Layer 5 of a small transformer language model trained on English Wikipedia (8 layers, counted from 0, width 64).
A neuron's activation on a vector x is SiLU(gate . x) times (in . x), where the dot is the dot product.
The model reads these tokens: "ate" " Senior" " |" "\n\n" "Source" ":" "\n\n" "=" "=" "Sch" "ed" "ule" " and" " results" "=" "=" "\n\n" "|" " Ex" "hi" "bit" "ion" " |" "\n" "|" " Non"

The vector x that enters this layer's MLP at each token. A number n stands for (n - 128) times 0.02.
0 "ate": 169, 132, 134, 104, 99, 178, 127, 62, 136, 150, 120, 133, 125, 138, 120, 116, 138, 130, 164, 143, 99, 81, 83, 187, 119, 119, 84, 163, 106, 189, 84, 130, 113, 158, 116, 157, 137, 125, 126, 158, 77, 109, 111, 101, 120, 97, 81, 108, 140, 112, 111, 129, 135, 107, 93, 142, 156, 138, 152, 98, 200, 92, 153, 101
1 " Senior": 110, 142, 88, 121, 196, 143, 143, 110, 123, 175, 127, 154, 108, 163, 102, 112, 122, 136, 128, 115, 105, 128, 120, 173, 85, 183, 117, 122, 121, 134, 76, 115, 138, 119, 82, 145, 116, 83, 121, 152, 75, 46, 114, 128, 112, 136, 100, 108, 147, 134, 149, 108, 94, 100, 83, 138, 129, 132, 130, 105, 176, 99, 162, 127
2 " |": 123, 103, 92, 115, 147, 131, 145, 103, 148, 157, 100, 151, 85, 145, 84, 128, 135, 164, 125, 160, 134, 151, 104, 173, 165, 140, 123, 121, 122, 118, 97, 100, 121, 104, 120, 98, 127, 141, 92, 149, 69, 37, 163, 133, 151, 140, 139, 133, 151, 136, 149, 148, 159, 126, 79, 125, 142, 130, 151, 82, 144, 88, 149, 128
3 "\n\n": 156, 88, 134, 112, 126, 137, 150, 94, 188, 110, 128, 123, 66, 134, 143, 113, 113, 181, 155, 152, 174, 165, 67, 147, 154, 109, 100, 97, 131, 170, 56, 132, 118, 84, 128, 136, 118, 122, 96, 145, 113, 93, 112, 84, 85, 186, 154, 147, 128, 142, 147, 157, 100, 160, 89, 134, 140, 99, 151, 87, 146, 84, 153, 102
4 "Source": 156, 113, 82, 95, 148, 144, 97, 62, 200, 139, 120, 86, 72, 192, 126, 130, 135, 167, 183, 191, 131, 115, 108, 106, 128, 122, 126, 110, 104, 166, 113, 122, 147, 170, 114, 126, 159, 112, 119, 121, 106, 87, 130, 83, 78, 175, 144, 122, 103, 142, 122, 145, 134, 102, 123, 149, 152, 80, 122, 83, 120, 110, 140, 104
5 ":": 169, 93, 113, 77, 98, 139, 117, 108, 151, 184, 112, 97, 78, 157, 124, 102, 118, 193, 167, 137, 159, 111, 102, 123, 131, 100, 80, 130, 123, 112, 134, 138, 140, 133, 101, 53, 142, 134, 152, 128, 75, 78, 164, 161, 98, 146, 158, 122, 117, 144, 90, 160, 140, 138, 93, 112, 171, 107, 144, 112, 167, 119, 174, 128
6 "\n\n": 161, 89, 142, 108, 109, 150, 128, 100, 193, 108, 124, 105, 73, 140, 129, 114, 109, 184, 155, 167, 174, 137, 80, 144, 158, 103, 110, 113, 135, 189, 54, 147, 99, 102, 127, 115, 128, 106, 105, 153, 115, 93, 108, 85, 75, 167, 160, 141, 133, 132, 116, 152, 79, 161, 99, 144, 140, 95, 151, 83, 144, 92, 177, 108
7 "=": 141, 78, 152, 68, 132, 140, 147, 100, 194, 173, 172, 133, 73, 134, 130, 142, 128, 169, 173, 159, 128, 136, 78, 184, 143, 101, 140, 152, 137, 163, 128, 163, 144, 95, 120, 102, 163, 107, 167, 145, 123, 112, 154, 123, 94, 152, 169, 132, 137, 136, 106, 183, 105, 137, 95, 119, 154, 94, 98, 56, 115, 117, 161, 121
8 "=": 139, 101, 150, 64, 137, 148, 126, 86, 185, 186, 152, 134, 94, 156, 130, 125, 120, 180, 166, 141, 129, 157, 82, 187, 148, 89, 135, 167, 142, 169, 101, 127, 148, 94, 108, 111, 144, 132, 147, 159, 117, 133, 131, 126, 123, 166, 170, 123, 136, 166, 107, 180, 117, 143, 82, 130, 157, 104, 111, 26, 120, 112, 173, 133
9 "Sch": 102, 123, 132, 87, 113, 156, 157, 104, 156, 150, 144, 114, 133, 151, 119, 133, 199, 161, 137, 151, 127, 78, 51, 143, 31, 128, 89, 143, 126, 122, 111, 149, 133, 156, 114, 125, 114, 107, 75, 165, 182, 171, 138, 123, 105, 120, 116, 90, 113, 102, 94, 159, 132, 153, 88, 129, 123, 101, 131, 110, 108, 115, 118, 98
10 "ed": 123, 179, 128, 97, 97, 88, 135, 112, 156, 149, 132, 94, 137, 161, 105, 99, 153, 110, 132, 101, 151, 61, 102, 226, 110, 167, 55, 132, 106, 146, 121, 113, 157, 137, 138, 116, 123, 93, 112, 179, 145, 104, 156, 90, 151, 101, 157, 110, 131, 113, 97, 105, 126, 85, 139, 122, 151, 112, 137, 129, 109, 123, 215, 123
11 "ule": 169, 110, 94, 89, 130, 135, 165, 61, 138, 140, 172, 136, 145, 153, 102, 161, 114, 133, 133, 146, 155, 57, 123, 189, 86, 105, 122, 127, 97, 157, 94, 188, 83, 169, 94, 170, 120, 107, 114, 111, 96, 84, 102, 99, 143, 79, 129, 147, 81, 105, 133, 133, 127, 100, 88, 118, 130, 137, 119, 115, 124, 123, 148, 101
12 " and": 98, 137, 151, 108, 142, 161, 134, 62, 137, 124, 140, 94, 134, 169, 116, 127, 106, 158, 123, 125, 132, 111, 106, 98, 162, 129, 64, 130, 156, 153, 122, 129, 108, 95, 126, 92, 132, 99, 135, 132, 64, 41, 161, 135, 118, 106, 137, 124, 120, 127, 105, 141, 138, 62, 138, 128, 163, 102, 136, 111, 167, 154, 136, 114
13 " results": 120, 127, 117, 123, 142, 116, 94, 60, 150, 157, 137, 113, 108, 199, 91, 134, 123, 157, 130, 168, 141, 119, 103, 126, 125, 128, 138, 130, 85, 125, 132, 168, 128, 143, 122, 131, 140, 92, 122, 139, 102, 23, 116, 131, 148, 139, 123, 90, 129, 122, 144, 159, 155, 84, 123, 148, 140, 101, 120, 118, 121, 86, 136, 125
14 "=": 153, 107, 140, 83, 123, 156, 132, 85, 186, 152, 150, 128, 64, 117, 125, 143, 156, 159, 114, 144, 91, 106, 69, 146, 148, 101, 111, 132, 144, 148, 135, 134, 98, 100, 115, 91, 181, 120, 163, 173, 133, 89, 107, 144, 99, 73, 181, 125, 145, 133, 117, 156, 135, 106, 81, 130, 152, 73, 74, 91, 110, 86, 152, 142
15 "=": 153, 128, 129, 110, 78, 161, 97, 76, 188, 153, 104, 129, 80, 128, 139, 153, 115, 161, 97, 137, 100, 104, 78, 140, 138, 103, 91, 134, 134, 141, 133, 116, 101, 102, 108, 110, 173, 138, 161, 176, 148, 88, 90, 116, 119, 77, 190, 122, 141, 139, 138, 136, 149, 127, 87, 122, 143, 88, 64, 63, 112, 101, 163, 152
16 "\n\n": 150, 100, 128, 111, 108, 154, 111, 90, 200, 119, 112, 116, 65, 143, 106, 114, 111, 186, 140, 161, 155, 154, 71, 136, 156, 101, 93, 100, 145, 198, 45, 121, 89, 108, 130, 129, 124, 121, 87, 170, 130, 98, 87, 77, 91, 142, 157, 143, 128, 137, 111, 138, 84, 133, 118, 163, 137, 108, 149, 99, 132, 104, 145, 121
17 "|": 138, 102, 114, 93, 93, 147, 136, 96, 140, 178, 97, 93, 79, 202, 89, 129, 91, 159, 133, 176, 155, 161, 128, 190, 131, 125, 183, 160, 117, 146, 47, 118, 166, 98, 126, 88, 108, 157, 132, 169, 100, 136, 136, 117, 130, 163, 92, 99, 109, 126, 86, 140, 147, 103, 85, 150, 125, 107, 133, 84, 132, 137, 154, 162
18 " Ex": 153, 138, 91, 123, 88, 97, 147, 141, 122, 127, 152, 114, 84, 160, 95, 177, 131, 177, 175, 113, 104, 80, 64, 165, 5, 170, 126, 132, 137, 143, 98, 84, 141, 107, 146, 144, 133, 154, 111, 152, 134, 126, 136, 81, 87, 134, 130, 95, 152, 125, 116, 147, 146, 126, 83, 117, 170, 98, 153, 128, 141, 120, 124, 128
19 "hi": 172, 111, 124, 111, 107, 129, 176, 105, 100, 129, 183, 148, 113, 112, 106, 145, 184, 188, 142, 109, 183, 87, 171, 164, 71, 114, 101, 117, 85, 129, 98, 151, 98, 143, 132, 127, 121, 115, 127, 159, 105, 158, 165, 82, 84, 87, 147, 104, 86, 72, 121, 113, 101, 116, 125, 122, 153, 159, 123, 95, 175, 114, 150, 122
20 "bit": 129, 122, 124, 108, 192, 106, 126, 110, 127, 132, 126, 143, 109, 165, 105, 101, 167, 155, 163, 171, 148, 62, 71, 149, 26, 142, 117, 132, 75, 149, 113, 150, 108, 148, 131, 166, 139, 83, 131, 98, 110, 132, 165, 96, 171, 83, 145, 140, 134, 113, 144, 111, 106, 119, 62, 133, 129, 66, 132, 126, 143, 137, 176, 125
21 "ion": 137, 118, 102, 78, 153, 144, 116, 110, 133, 135, 126, 113, 129, 161, 114, 109, 109, 123, 150, 158, 126, 92, 99, 148, 108, 149, 110, 162, 96, 198, 87, 171, 101, 103, 68, 155, 128, 98, 138, 113, 87, 41, 104, 141, 137, 91, 108, 97, 135, 142, 133, 102, 112, 76, 95, 141, 137, 103, 132, 108, 164, 133, 121, 116
22 " |": 103, 119, 106, 127, 108, 107, 131, 64, 123, 183, 93, 120, 92, 146, 69, 101, 112, 174, 144, 188, 144, 123, 76, 167, 142, 128, 155, 164, 129, 133, 69, 119, 111, 99, 119, 100, 125, 120, 117, 158, 83, 83, 183, 135, 147, 158, 115, 132, 130, 127, 106, 140, 140, 98, 67, 128, 136, 105, 158, 72, 135, 139, 162, 151
23 "\n": 116, 98, 142, 109, 160, 133, 146, 94, 160, 105, 137, 124, 64, 137, 118, 102, 124, 175, 129, 143, 180, 154, 67, 137, 144, 136, 51, 114, 141, 155, 54, 143, 93, 78, 123, 101, 139, 149, 95, 147, 125, 92, 87, 80, 78, 134, 161, 129, 113, 118, 96, 142, 88, 106, 105, 151, 138, 99, 164, 144, 131, 69, 145, 119
24 "|": 113, 87, 113, 101, 95, 154, 153, 105, 142, 144, 116, 99, 67, 187, 82, 139, 97, 159, 121, 172, 153, 175, 132, 191, 140, 107, 131, 142, 119, 144, 66, 95, 146, 91, 119, 94, 122, 170, 122, 154, 76, 127, 125, 106, 99, 160, 114, 113, 118, 130, 107, 153, 147, 90, 69, 168, 99, 100, 140, 115, 131, 133, 160, 162
25 " Non": 117, 122, 127, 97, 108, 160, 156, 116, 107, 133, 154, 73, 70, 148, 102, 140, 135, 149, 149, 155, 156, 86, 155, 163, 12, 127, 115, 113, 158, 157, 78, 129, 176, 88, 96, 128, 163, 127, 89, 155, 125, 149, 127, 82, 94, 97, 130, 87, 90, 117, 125, 118, 118, 82, 87, 130, 141, 93, 122, 147, 158, 128, 138, 141

Each question shows the input weights of one neuron of the MLP. A number n stands for (n - 128) times 0.0082.

n14 gate: 122, 124, 125, 114, 140, 124, 149, 134, 136, 163, 129, 119, 111, 98, 157, 122, 87, 137, 106, 121, 116, 184, 193, 112, 88, 140, 148, 132, 104, 121, 200, 131, 161, 150, 123, 154, 157, 119, 151, 139, 148, 122, 143, 153, 151, 152, 143, 90, 185, 125, 116, 170, 108, 121, 114, 120, 97, 85, 121, 99, 130, 144, 82, 126
n14 in: 129, 114, 137, 139, 171, 106, 147, 146, 160, 165, 134, 105, 99, 148, 199, 97, 90, 174, 130, 129, 90, 149, 150, 162, 108, 144, 155, 99, 133, 125, 111, 137, 137, 170, 111, 81, 142, 143, 107, 167, 111, 95, 173, 84, 92, 121, 146, 196, 114, 154, 129, 144, 153, 124, 120, 113, 97, 179, 149, 88, 139, 66, 119, 112
It fires most on token 7 "="

n124 gate: 177, 147, 146, 121, 63, 86, 140, 165, 123, 129, 92, 114, 80, 94, 127, 136, 141, 162, 121, 146, 136, 107, 143, 80, 140, 118, 121, 81, 98, 78, 158, 160, 96, 98, 112, 134, 140, 107, 140, 186, 141, 150, 114, 111, 102, 186, 74, 126, 153, 123, 141, 78, 102, 131, 119, 114, 109, 140, 163, 113, 135, 111, 127, 153
n124 in: 118, 99, 161, 160, 152, 117, 134, 45, 158, 131, 148, 107, 159, 76, 80, 129, 139, 126, 100, 112, 121, 105, 125, 106, 127, 111, 190, 73, 51, 158, 72, 136, 143, 124, 163, 149, 102, 97, 164, 68, 119, 127, 144, 125, 134, 100, 178, 183, 126, 149, 126, 192, 102, 138, 161, 124, 183, 90, 143, 144, 125, 170, 235, 161
On which token does it fire most, and how strongly? 6 "\n\n", at about 1.4

n79 gate: 102, 118, 123, 142, 158, 142, 97, 122, 105, 107, 134, 149, 129, 136, 157, 99, 95, 117, 130, 93, 158, 109, 134, 132, 166, 144, 76, 101, 113, 80, 148, 60, 130, 122, 149, 76, 136, 115, 144, 109, 102, 120, 174, 177, 96, 89, 77, 150, 74, 129, 96, 144, 159, 99, 172, 89, 117, 112, 127, 164, 121, 108, 169, 103
n79 in: 118, 157, 166, 108, 133, 137, 120, 73, 79, 140, 130, 58, 103, 101, 99, 133, 102, 123, 143, 173, 61, 154, 136, 100, 161, 174, 115, 152, 102, 135, 107, 61, 107, 108, 124, 126, 157, 150, 79, 129, 132, 173, 140, 117, 102, 71, 118, 118, 130, 185, 119, 89, 151, 153, 102, 162, 162, 165, 182, 119, 151, 172, 150, 143
It fires most on token 12 " and"

n101 gate: 105, 127, 142, 126, 147, 203, 136, 150, 139, 88, 112, 132, 163, 120, 153, 99, 146, 195, 132, 104, 131, 131, 137, 84, 100, 131, 138, 113, 155, 153, 138, 99, 150, 114, 153, 122, 163, 151, 150, 117, 104, 149, 114, 179, 109, 115, 153, 128, 106, 157, 106, 129, 154, 100, 99, 138, 126, 125, 115, 119, 168, 136, 85, 165
n101 in: 138, 93, 164, 96, 133, 79, 101, 110, 113, 165, 87, 113, 132, 122, 96, 176, 122, 134, 138, 170, 125, 107, 150, 142, 147, 81, 62, 153, 135, 156, 124, 108, 109, 151, 132, 156, 85, 131, 76, 113, 146, 132, 127, 191, 143, 125, 177, 99, 86, 107, 110, 108, 133, 133, 182, 137, 116, 147, 103, 142, 116, 67, 46, 108
It fires most on token 1 " Senior"

n35 gate: 137, 166, 169, 136, 184, 135, 84, 67, 154, 154, 120, 94, 143, 171, 100, 115, 75, 154, 141, 125, 147, 149, 92, 175, 119, 125, 119, 143, 171, 122, 103, 123, 140, 155, 139, 180, 106, 129, 111, 106, 152, 188, 150, 129, 143, 191, 143, 97, 85, 162, 122, 87, 123, 140, 124, 141, 118, 165, 173, 104, 133, 137, 90, 126
n35 in: 77, 89, 124, 162, 125, 145, 110, 90, 99, 95, 169, 90, 92, 131, 138, 120, 127, 114, 193, 169, 96, 157, 91, 117, 134, 193, 152, 139, 142, 162, 137, 95, 101, 146, 109, 119, 89, 117, 111, 92, 133, 161, 130, 64, 111, 129, 177, 123, 152, 134, 148, 112, 152, 111, 79, 64, 138, 120, 120, 117, 136, 131, 130, 93
It fires most on token 4 "Source"

n34 gate: 151, 103, 86, 81, 139, 86, 226, 113, 115, 125, 130, 121, 81, 97, 146, 147, 112, 118, 124, 116, 92, 163, 129, 144, 193, 147, 115, 114, 80, 153, 145, 104, 140, 102, 82, 142, 96, 113, 122, 121, 130, 147, 137, 165, 132, 145, 175, 109, 123, 111, 127, 101, 121, 91, 145, 130, 108, 123, 100, 80, 106, 143, 140, 98
n34 in: 116, 135, 171, 138, 106, 138, 115, 133, 149, 159, 179, 104, 115, 187, 190, 143, 104, 153, 136, 153, 110, 118, 151, 108, 139, 78, 158, 147, 143, 147, 145, 147, 129, 100, 144, 59, 184, 133, 146, 189, 85, 106, 92, 127, 147, 96, 127, 161, 135, 145, 137, 145, 105, 137, 113, 110, 150, 120, 145, 120, 111, 114, 138, 115
Its three highest activations, in order, are on tokens 7 "=", 8 "=", 14 "="

n75 gate: 153, 147, 63, 80, 196, 118, 158, 117, 128, 123, 160, 101, 81, 135, 160, 111, 126, 132, 108, 144, 145, 155, 111, 105, 165, 123, 122, 102, 156, 133, 136, 123, 58, 168, 122, 106, 86, 136, 128, 100, 178, 143, 142, 82, 162, 109, 142, 163, 142, 137, 127, 97, 149, 134, 113, 128, 171, 94, 112, 99, 126, 94, 115, 163
n75 in: 104, 150, 120, 117, 131, 158, 78, 140, 156, 81, 153, 154, 120, 58, 119, 99, 126, 108, 124, 115, 127, 144, 152, 184, 94, 128, 108, 122, 138, 166, 108, 113, 126, 139, 121, 123, 129, 152, 149, 136, 61, 97, 107, 108, 150, 119, 138, 163, 148, 137, 96, 184, 94, 136, 149, 139, 119, 145, 94, 136, 166, 147, 53, 58
Its three highest activations, in order, are on tokens 16 "\n\n", 23 "\n", 3 "\n\n"

n108 gate: 181, 103, 157, 144, 120, 83, 156, 133, 177, 138, 107, 113, 155, 147, 113, 82, 158, 95, 145, 132, 139, 92, 131, 113, 100, 134, 135, 140, 138, 126, 139, 164, 179, 118, 181, 154, 120, 172, 123, 96, 131, 92, 77, 94, 122, 147, 148, 133, 127, 117, 124, 133, 184, 113, 147, 129, 127, 143, 180, 172, 146, 206, 161, 155
n108 in: 120, 132, 133, 105, 196, 163, 126, 123, 154, 159, 164, 118, 137, 87, 117, 144, 129, 101, 137, 123, 182, 99, 101, 122, 78, 112, 144, 118, 155, 110, 155, 105, 128, 148, 160, 31, 129, 176, 110, 104, 176, 136, 141, 161, 139, 142, 98, 133, 146, 128, 94, 142, 137, 182, 113, 142, 131, 147, 146, 101, 115, 125, 128, 137
On which token does it fire most, and how strongly? 1 " Senior", at about 0.32

n20 gate: 146, 111, 81, 99, 145, 152, 108, 126, 133, 120, 131, 121, 187, 167, 89, 84, 145, 124, 184, 140, 167, 163, 147, 107, 137, 140, 117, 143, 161, 138, 194, 156, 165, 104, 168, 131, 106, 131, 189, 117, 166, 139, 112, 71, 87, 137, 99, 141, 137, 196, 156, 133, 123, 161, 181, 98, 187, 128, 122, 130, 87, 145, 122, 152
n20 in: 75, 154, 118, 139, 86, 127, 140, 118, 135, 102, 96, 151, 93, 74, 134, 97, 186, 155, 142, 119, 136, 133, 48, 87, 104, 108, 80, 69, 140, 122, 132, 108, 87, 77, 104, 166, 118, 139, 144, 122, 137, 149, 89, 143, 141, 97, 107, 133, 136, 175, 138, 117, 192, 99, 57, 130, 114, 158, 133, 169, 86, 127, 114, 93
Its two highest activations, in order, are on tokens 17 "|", 19 "hi"

n22 gate: 117, 104, 121, 114, 133, 67, 133, 97, 103, 113, 154, 124, 143, 168, 140, 124, 119, 129, 181, 130, 149, 118, 118, 171, 164, 147, 62, 149, 147, 144, 147, 98, 93, 119, 103, 125, 110, 88, 81, 38, 172, 170, 125, 128, 74, 188, 96, 150, 165, 140, 175, 149, 131, 150, 110, 133, 119, 111, 161, 147, 51, 95, 89, 147
n22 in: 114, 109, 86, 103, 181, 126, 131, 130, 160, 132, 105, 120, 187, 150, 129, 167, 143, 175, 144, 124, 193, 96, 144, 85, 89, 127, 87, 120, 121, 165, 150, 77, 137, 184, 173, 85, 91, 118, 119, 125, 116, 151, 82, 177, 120, 147, 122, 129, 145, 85, 108, 98, 147, 138, 152, 131, 128, 87, 149, 106, 90, 126, 150, 150
It fires most on token 9 "Sch"

n81 gate: 184, 81, 193, 158, 167, 137, 103, 174, 130, 115, 151, 106, 75, 66, 197, 149, 125, 162, 112, 104, 160, 113, 152, 83, 174, 124, 116, 134, 139, 155, 96, 126, 107, 141, 129, 127, 132, 132, 116, 144, 139, 106, 122, 122, 129, 156, 180, 151, 102, 172, 129, 142, 142, 121, 98, 132, 137, 122, 101, 86, 172, 123, 120, 124
n81 in: 150, 150, 146, 96, 133, 174, 116, 186, 167, 143, 102, 127, 92, 178, 165, 139, 106, 153, 127, 151, 130, 124, 111, 114, 137, 99, 138, 87, 122, 173, 119, 142, 121, 149, 105, 129, 124, 144, 170, 117, 150, 150, 76, 119, 56, 98, 107, 124, 165, 147, 103, 73, 167, 132, 143, 140, 187, 166, 114, 185, 148, 109, 112, 164
Its two highest activations, in order, are on tokens 16 "\n\n", 6 "\n\n"

n48 gate: 122, 140, 124, 105, 142, 78, 128, 105, 113, 95, 131, 118, 109, 139, 136, 100, 156, 120, 136, 103, 95, 179, 110, 136, 176, 162, 157, 151, 110, 137, 152, 186, 104, 127, 125, 142, 107, 102, 132, 128, 175, 120, 131, 172, 106, 146, 162, 113, 102, 154, 173, 171, 150, 124, 128, 137, 130, 75, 149, 149, 97, 45, 146, 85
n48 in: 145, 175, 84, 118, 90, 162, 99, 138, 148, 163, 200, 92, 108, 109, 139, 125, 108, 141, 157, 166, 83, 163, 105, 114, 148, 145, 95, 168, 85, 129, 176, 99, 106, 140, 123, 136, 136, 174, 98, 150, 151, 82, 215, 140, 149, 105, 99, 136, 153, 151, 114, 98, 170, 122, 106, 190, 108, 148, 106, 119, 130, 144, 141, 116
Its three highest activations, in order, are on tokens 13 " results", 14 "=", 4 "Source"

n9 gate: 102, 100, 119, 161, 111, 84, 101, 150, 193, 133, 123, 146, 174, 106, 102, 151, 114, 142, 135, 147, 100, 172, 106, 161, 116, 163, 94, 102, 185, 121, 156, 112, 113, 114, 174, 92, 162, 133, 120, 90, 117, 115, 157, 111, 113, 177, 96, 148, 120, 135, 119, 137, 163, 157, 101, 130, 141, 139, 161, 157, 109, 103, 87, 123
n9 in: 90, 85, 128, 80, 82, 139, 102, 141, 97, 132, 73, 152, 145, 98, 149, 151, 94, 139, 55, 103, 138, 132, 95, 101, 114, 110, 91, 128, 113, 87, 109, 115, 156, 176, 123, 170, 152, 109, 105, 136, 112, 74, 154, 170, 23, 167, 154, 130, 94, 99, 75, 120, 127, 128, 135, 134, 120, 100, 157, 167, 109, 120, 117, 173
It fires most on token 23 "\n"

n49 gate: 136, 129, 109, 211, 117, 139, 83, 88, 132, 155, 105, 161, 88, 56, 114, 126, 132, 115, 105, 131, 134, 147, 150, 152, 109, 145, 152, 147, 137, 147, 153, 165, 142, 102, 123, 102, 119, 133, 126, 116, 107, 139, 163, 153, 181, 89, 106, 158, 180, 97, 134, 102, 142, 181, 130, 156, 92, 170, 142, 108, 135, 179, 74, 109
n49 in: 121, 127, 150, 165, 129, 108, 111, 146, 130, 134, 119, 156, 118, 109, 92, 181, 150, 151, 134, 110, 131, 108, 191, 155, 110, 73, 169, 97, 118, 190, 144, 116, 109, 117, 156, 139, 108, 171, 162, 119, 191, 82, 162, 124, 132, 116, 144, 104, 80, 115, 162, 146, 79, 118, 134, 160, 135, 112, 123, 142, 121, 83, 79, 95
It fires most on token 5 ":"

n80 gate: 71, 82, 122, 158, 132, 161, 102, 139, 114, 170, 144, 120, 67, 157, 152, 131, 88, 129, 153, 149, 147, 120, 122, 183, 146, 107, 114, 117, 100, 112, 150, 130, 179, 117, 115, 119, 176, 142, 100, 70, 104, 132, 109, 109, 122, 138, 171, 132, 146, 163, 81, 127, 82, 157, 116, 110, 128, 181, 90, 120, 143, 102, 101, 137
n80 in: 150, 112, 154, 147, 208, 140, 145, 111, 120, 153, 147, 128, 145, 161, 119, 125, 147, 109, 187, 122, 111, 55, 114, 160, 174, 119, 97, 100, 171, 94, 135, 141, 171, 126, 157, 75, 128, 132, 172, 132, 98, 127, 147, 142, 117, 137, 138, 137, 103, 72, 140, 111, 102, 128, 161, 115, 170, 167, 174, 176, 162, 78, 84, 167
It fires most on token 5 ":"

n123 gate: 108, 111, 209, 92, 127, 167, 104, 122, 151, 153, 144, 126, 91, 139, 153, 146, 95, 31, 142, 126, 86, 103, 151, 121, 199, 118, 106, 125, 91, 115, 139, 150, 141, 163, 105, 161, 138, 117, 139, 129, 117, 185, 152, 133, 38, 128, 127, 160, 173, 145, 129, 108, 112, 136, 127, 210, 100, 206, 112, 150, 130, 121, 56, 95
n123 in: 94, 150, 69, 149, 107, 146, 179, 153, 100, 142, 132, 129, 113, 87, 143, 117, 102, 156, 170, 147, 136, 97, 112, 142, 153, 161, 145, 121, 170, 153, 168, 106, 102, 113, 126, 120, 117, 79, 96, 141, 132, 80, 99, 150, 190, 103, 101, 115, 155, 102, 135, 144, 103, 151, 115, 178, 140, 92, 124, 122, 156, 113, 164, 180
Its two highest activations, in order, are on tokens 0 "ate", 19 "hi"

n50 gate: 149, 104, 116, 122, 170, 95, 148, 148, 96, 150, 178, 174, 125, 141, 131, 125, 118, 109, 97, 81, 149, 133, 103, 129, 111, 150, 74, 89, 179, 152, 161, 139, 130, 154, 139, 81, 131, 170, 114, 136, 143, 137, 71, 101, 169, 131, 124, 164, 129, 135, 157, 90, 100, 96, 133, 125, 105, 173, 146, 170, 84, 103, 122, 88
n50 in: 103, 113, 156, 163, 176, 75, 123, 111, 158, 122, 86, 68, 104, 149, 98, 139, 163, 105, 142, 140, 132, 101, 138, 123, 154, 81, 184, 97, 121, 127, 124, 120, 160, 96, 100, 93, 161, 121, 174, 178, 97, 96, 88, 176, 118, 117, 124, 133, 160, 118, 78, 107, 80, 131, 130, 122, 104, 143, 139, 133, 141, 126, 151, 141
It fires most on token 23 "\n"

n68 gate: 61, 146, 147, 163, 119, 175, 141, 115, 132, 132, 186, 122, 137, 148, 132, 123, 171, 109, 150, 193, 123, 170, 112, 100, 125, 156, 123, 142, 140, 122, 169, 121, 125, 115, 130, 115, 117, 148, 98, 99, 136, 61, 126, 160, 73, 127, 100, 127, 146, 159, 109, 124, 156, 121, 136, 146, 139, 170, 111, 133, 116, 154, 126, 127
n68 in: 149, 145, 129, 112, 136, 145, 146, 156, 120, 123, 150, 134, 86, 106, 151, 121, 108, 126, 94, 74, 104, 92, 86, 119, 134, 115, 22, 53, 133, 112, 115, 118, 162, 150, 92, 105, 107, 151, 128, 125, 122, 131, 176, 137, 180, 109, 142, 113, 162, 129, 125, 107, 124, 162, 133, 147, 153, 135, 150, 118, 101, 114, 140, 93
Its two highest activations, in order, are on tokens 12 " and", 17 "|"

n12 gate: 145, 136, 102, 141, 144, 151, 125, 127, 151, 79, 82, 153, 135, 132, 159, 139, 121, 175, 147, 120, 153, 47, 148, 99, 105, 88, 154, 149, 142, 104, 153, 71, 126, 166, 169, 118, 98, 112, 136, 119, 118, 148, 114, 119, 98, 161, 144, 77, 81, 167, 129, 90, 124, 163, 120, 164, 180, 193, 178, 122, 140, 69, 97, 113
n12 in: 129, 152, 97, 126, 124, 130, 149, 88, 129, 153, 149, 141, 168, 137, 163, 111, 177, 151, 98, 83, 105, 158, 144, 138, 126, 115, 81, 132, 131, 141, 170, 85, 133, 161, 131, 109, 133, 236, 156, 148, 124, 102, 153, 138, 205, 108, 129, 162, 158, 129, 159, 115, 130, 100, 176, 98, 124, 152, 99, 40, 129, 127, 163, 126
It fires most on token 19 "hi"

n107 gate: 168, 124, 86, 184, 89, 132, 143, 156, 142, 72, 78, 134, 125, 122, 154, 139, 116, 147, 93, 118, 94, 92, 162, 83, 167, 146, 122, 121, 187, 107, 165, 165, 154, 92, 113, 90, 147, 111, 125, 137, 164, 164, 94, 115, 97, 155, 148, 127, 113, 165, 125, 165, 117, 94, 129, 105, 153, 127, 119, 109, 179, 131, 151, 119
n107 in: 95, 109, 147, 153, 170, 147, 95, 84, 157, 160, 155, 49, 75, 138, 124, 112, 142, 99, 142, 181, 154, 93, 97, 125, 157, 100, 72, 184, 146, 123, 142, 77, 124, 139, 129, 162, 110, 147, 150, 155, 177, 116, 137, 136, 48, 87, 207, 115, 234, 179, 98, 76, 156, 162, 83, 168, 78, 139, 108, 116, 100, 137, 112, 99
Its two highest activations, in order, are on tokens 15 "=", 14 "="

n2 gate: 118, 130, 160, 140, 154, 111, 176, 58, 124, 146, 111, 131, 135, 130, 146, 148, 118, 108, 143, 134, 124, 112, 123, 125, 124, 165, 105, 161, 114, 144, 166, 97, 153, 144, 125, 132, 135, 132, 108, 90, 126, 204, 188, 123, 111, 136, 114, 126, 145, 110, 84, 141, 108, 145, 109, 139, 72, 129, 151, 109, 113, 124, 162, 136
n2 in: 94, 93, 143, 113, 115, 131, 140, 55, 145, 119, 102, 121, 130, 104, 220, 153, 125, 119, 124, 149, 107, 164, 59, 129, 129, 180, 163, 95, 121, 136, 132, 118, 105, 118, 139, 160, 140, 87, 105, 101, 164, 190, 125, 80, 145, 63, 140, 121, 108, 82, 128, 118, 134, 110, 133, 185, 142, 190, 143, 131, 113, 157, 107, 138
It fires most on token 9 "Sch"

n47 gate: 67, 154, 134, 172, 119, 141, 163, 121, 141, 107, 104, 131, 106, 104, 145, 151, 116, 145, 102, 134, 111, 168, 99, 133, 174, 122, 137, 110, 104, 127, 153, 98, 145, 93, 90, 140, 126, 136, 134, 108, 130, 119, 136, 154, 116, 94, 105, 155, 144, 183, 121, 141, 181, 126, 71, 117, 131, 142, 103, 153, 111, 188, 148, 128
n47 in: 125, 105, 164, 151, 136, 119, 164, 162, 119, 173, 149, 110, 31, 122, 143, 143, 97, 122, 147, 139, 61, 96, 89, 169, 188, 156, 147, 136, 144, 113, 176, 94, 173, 163, 127, 169, 118, 164, 165, 125, 93, 144, 163, 97, 117, 122, 196, 155, 158, 142, 164, 118, 118, 138, 131, 143, 142, 166, 148, 181, 158, 189, 154, 142
It fires most on token 9 "Sch"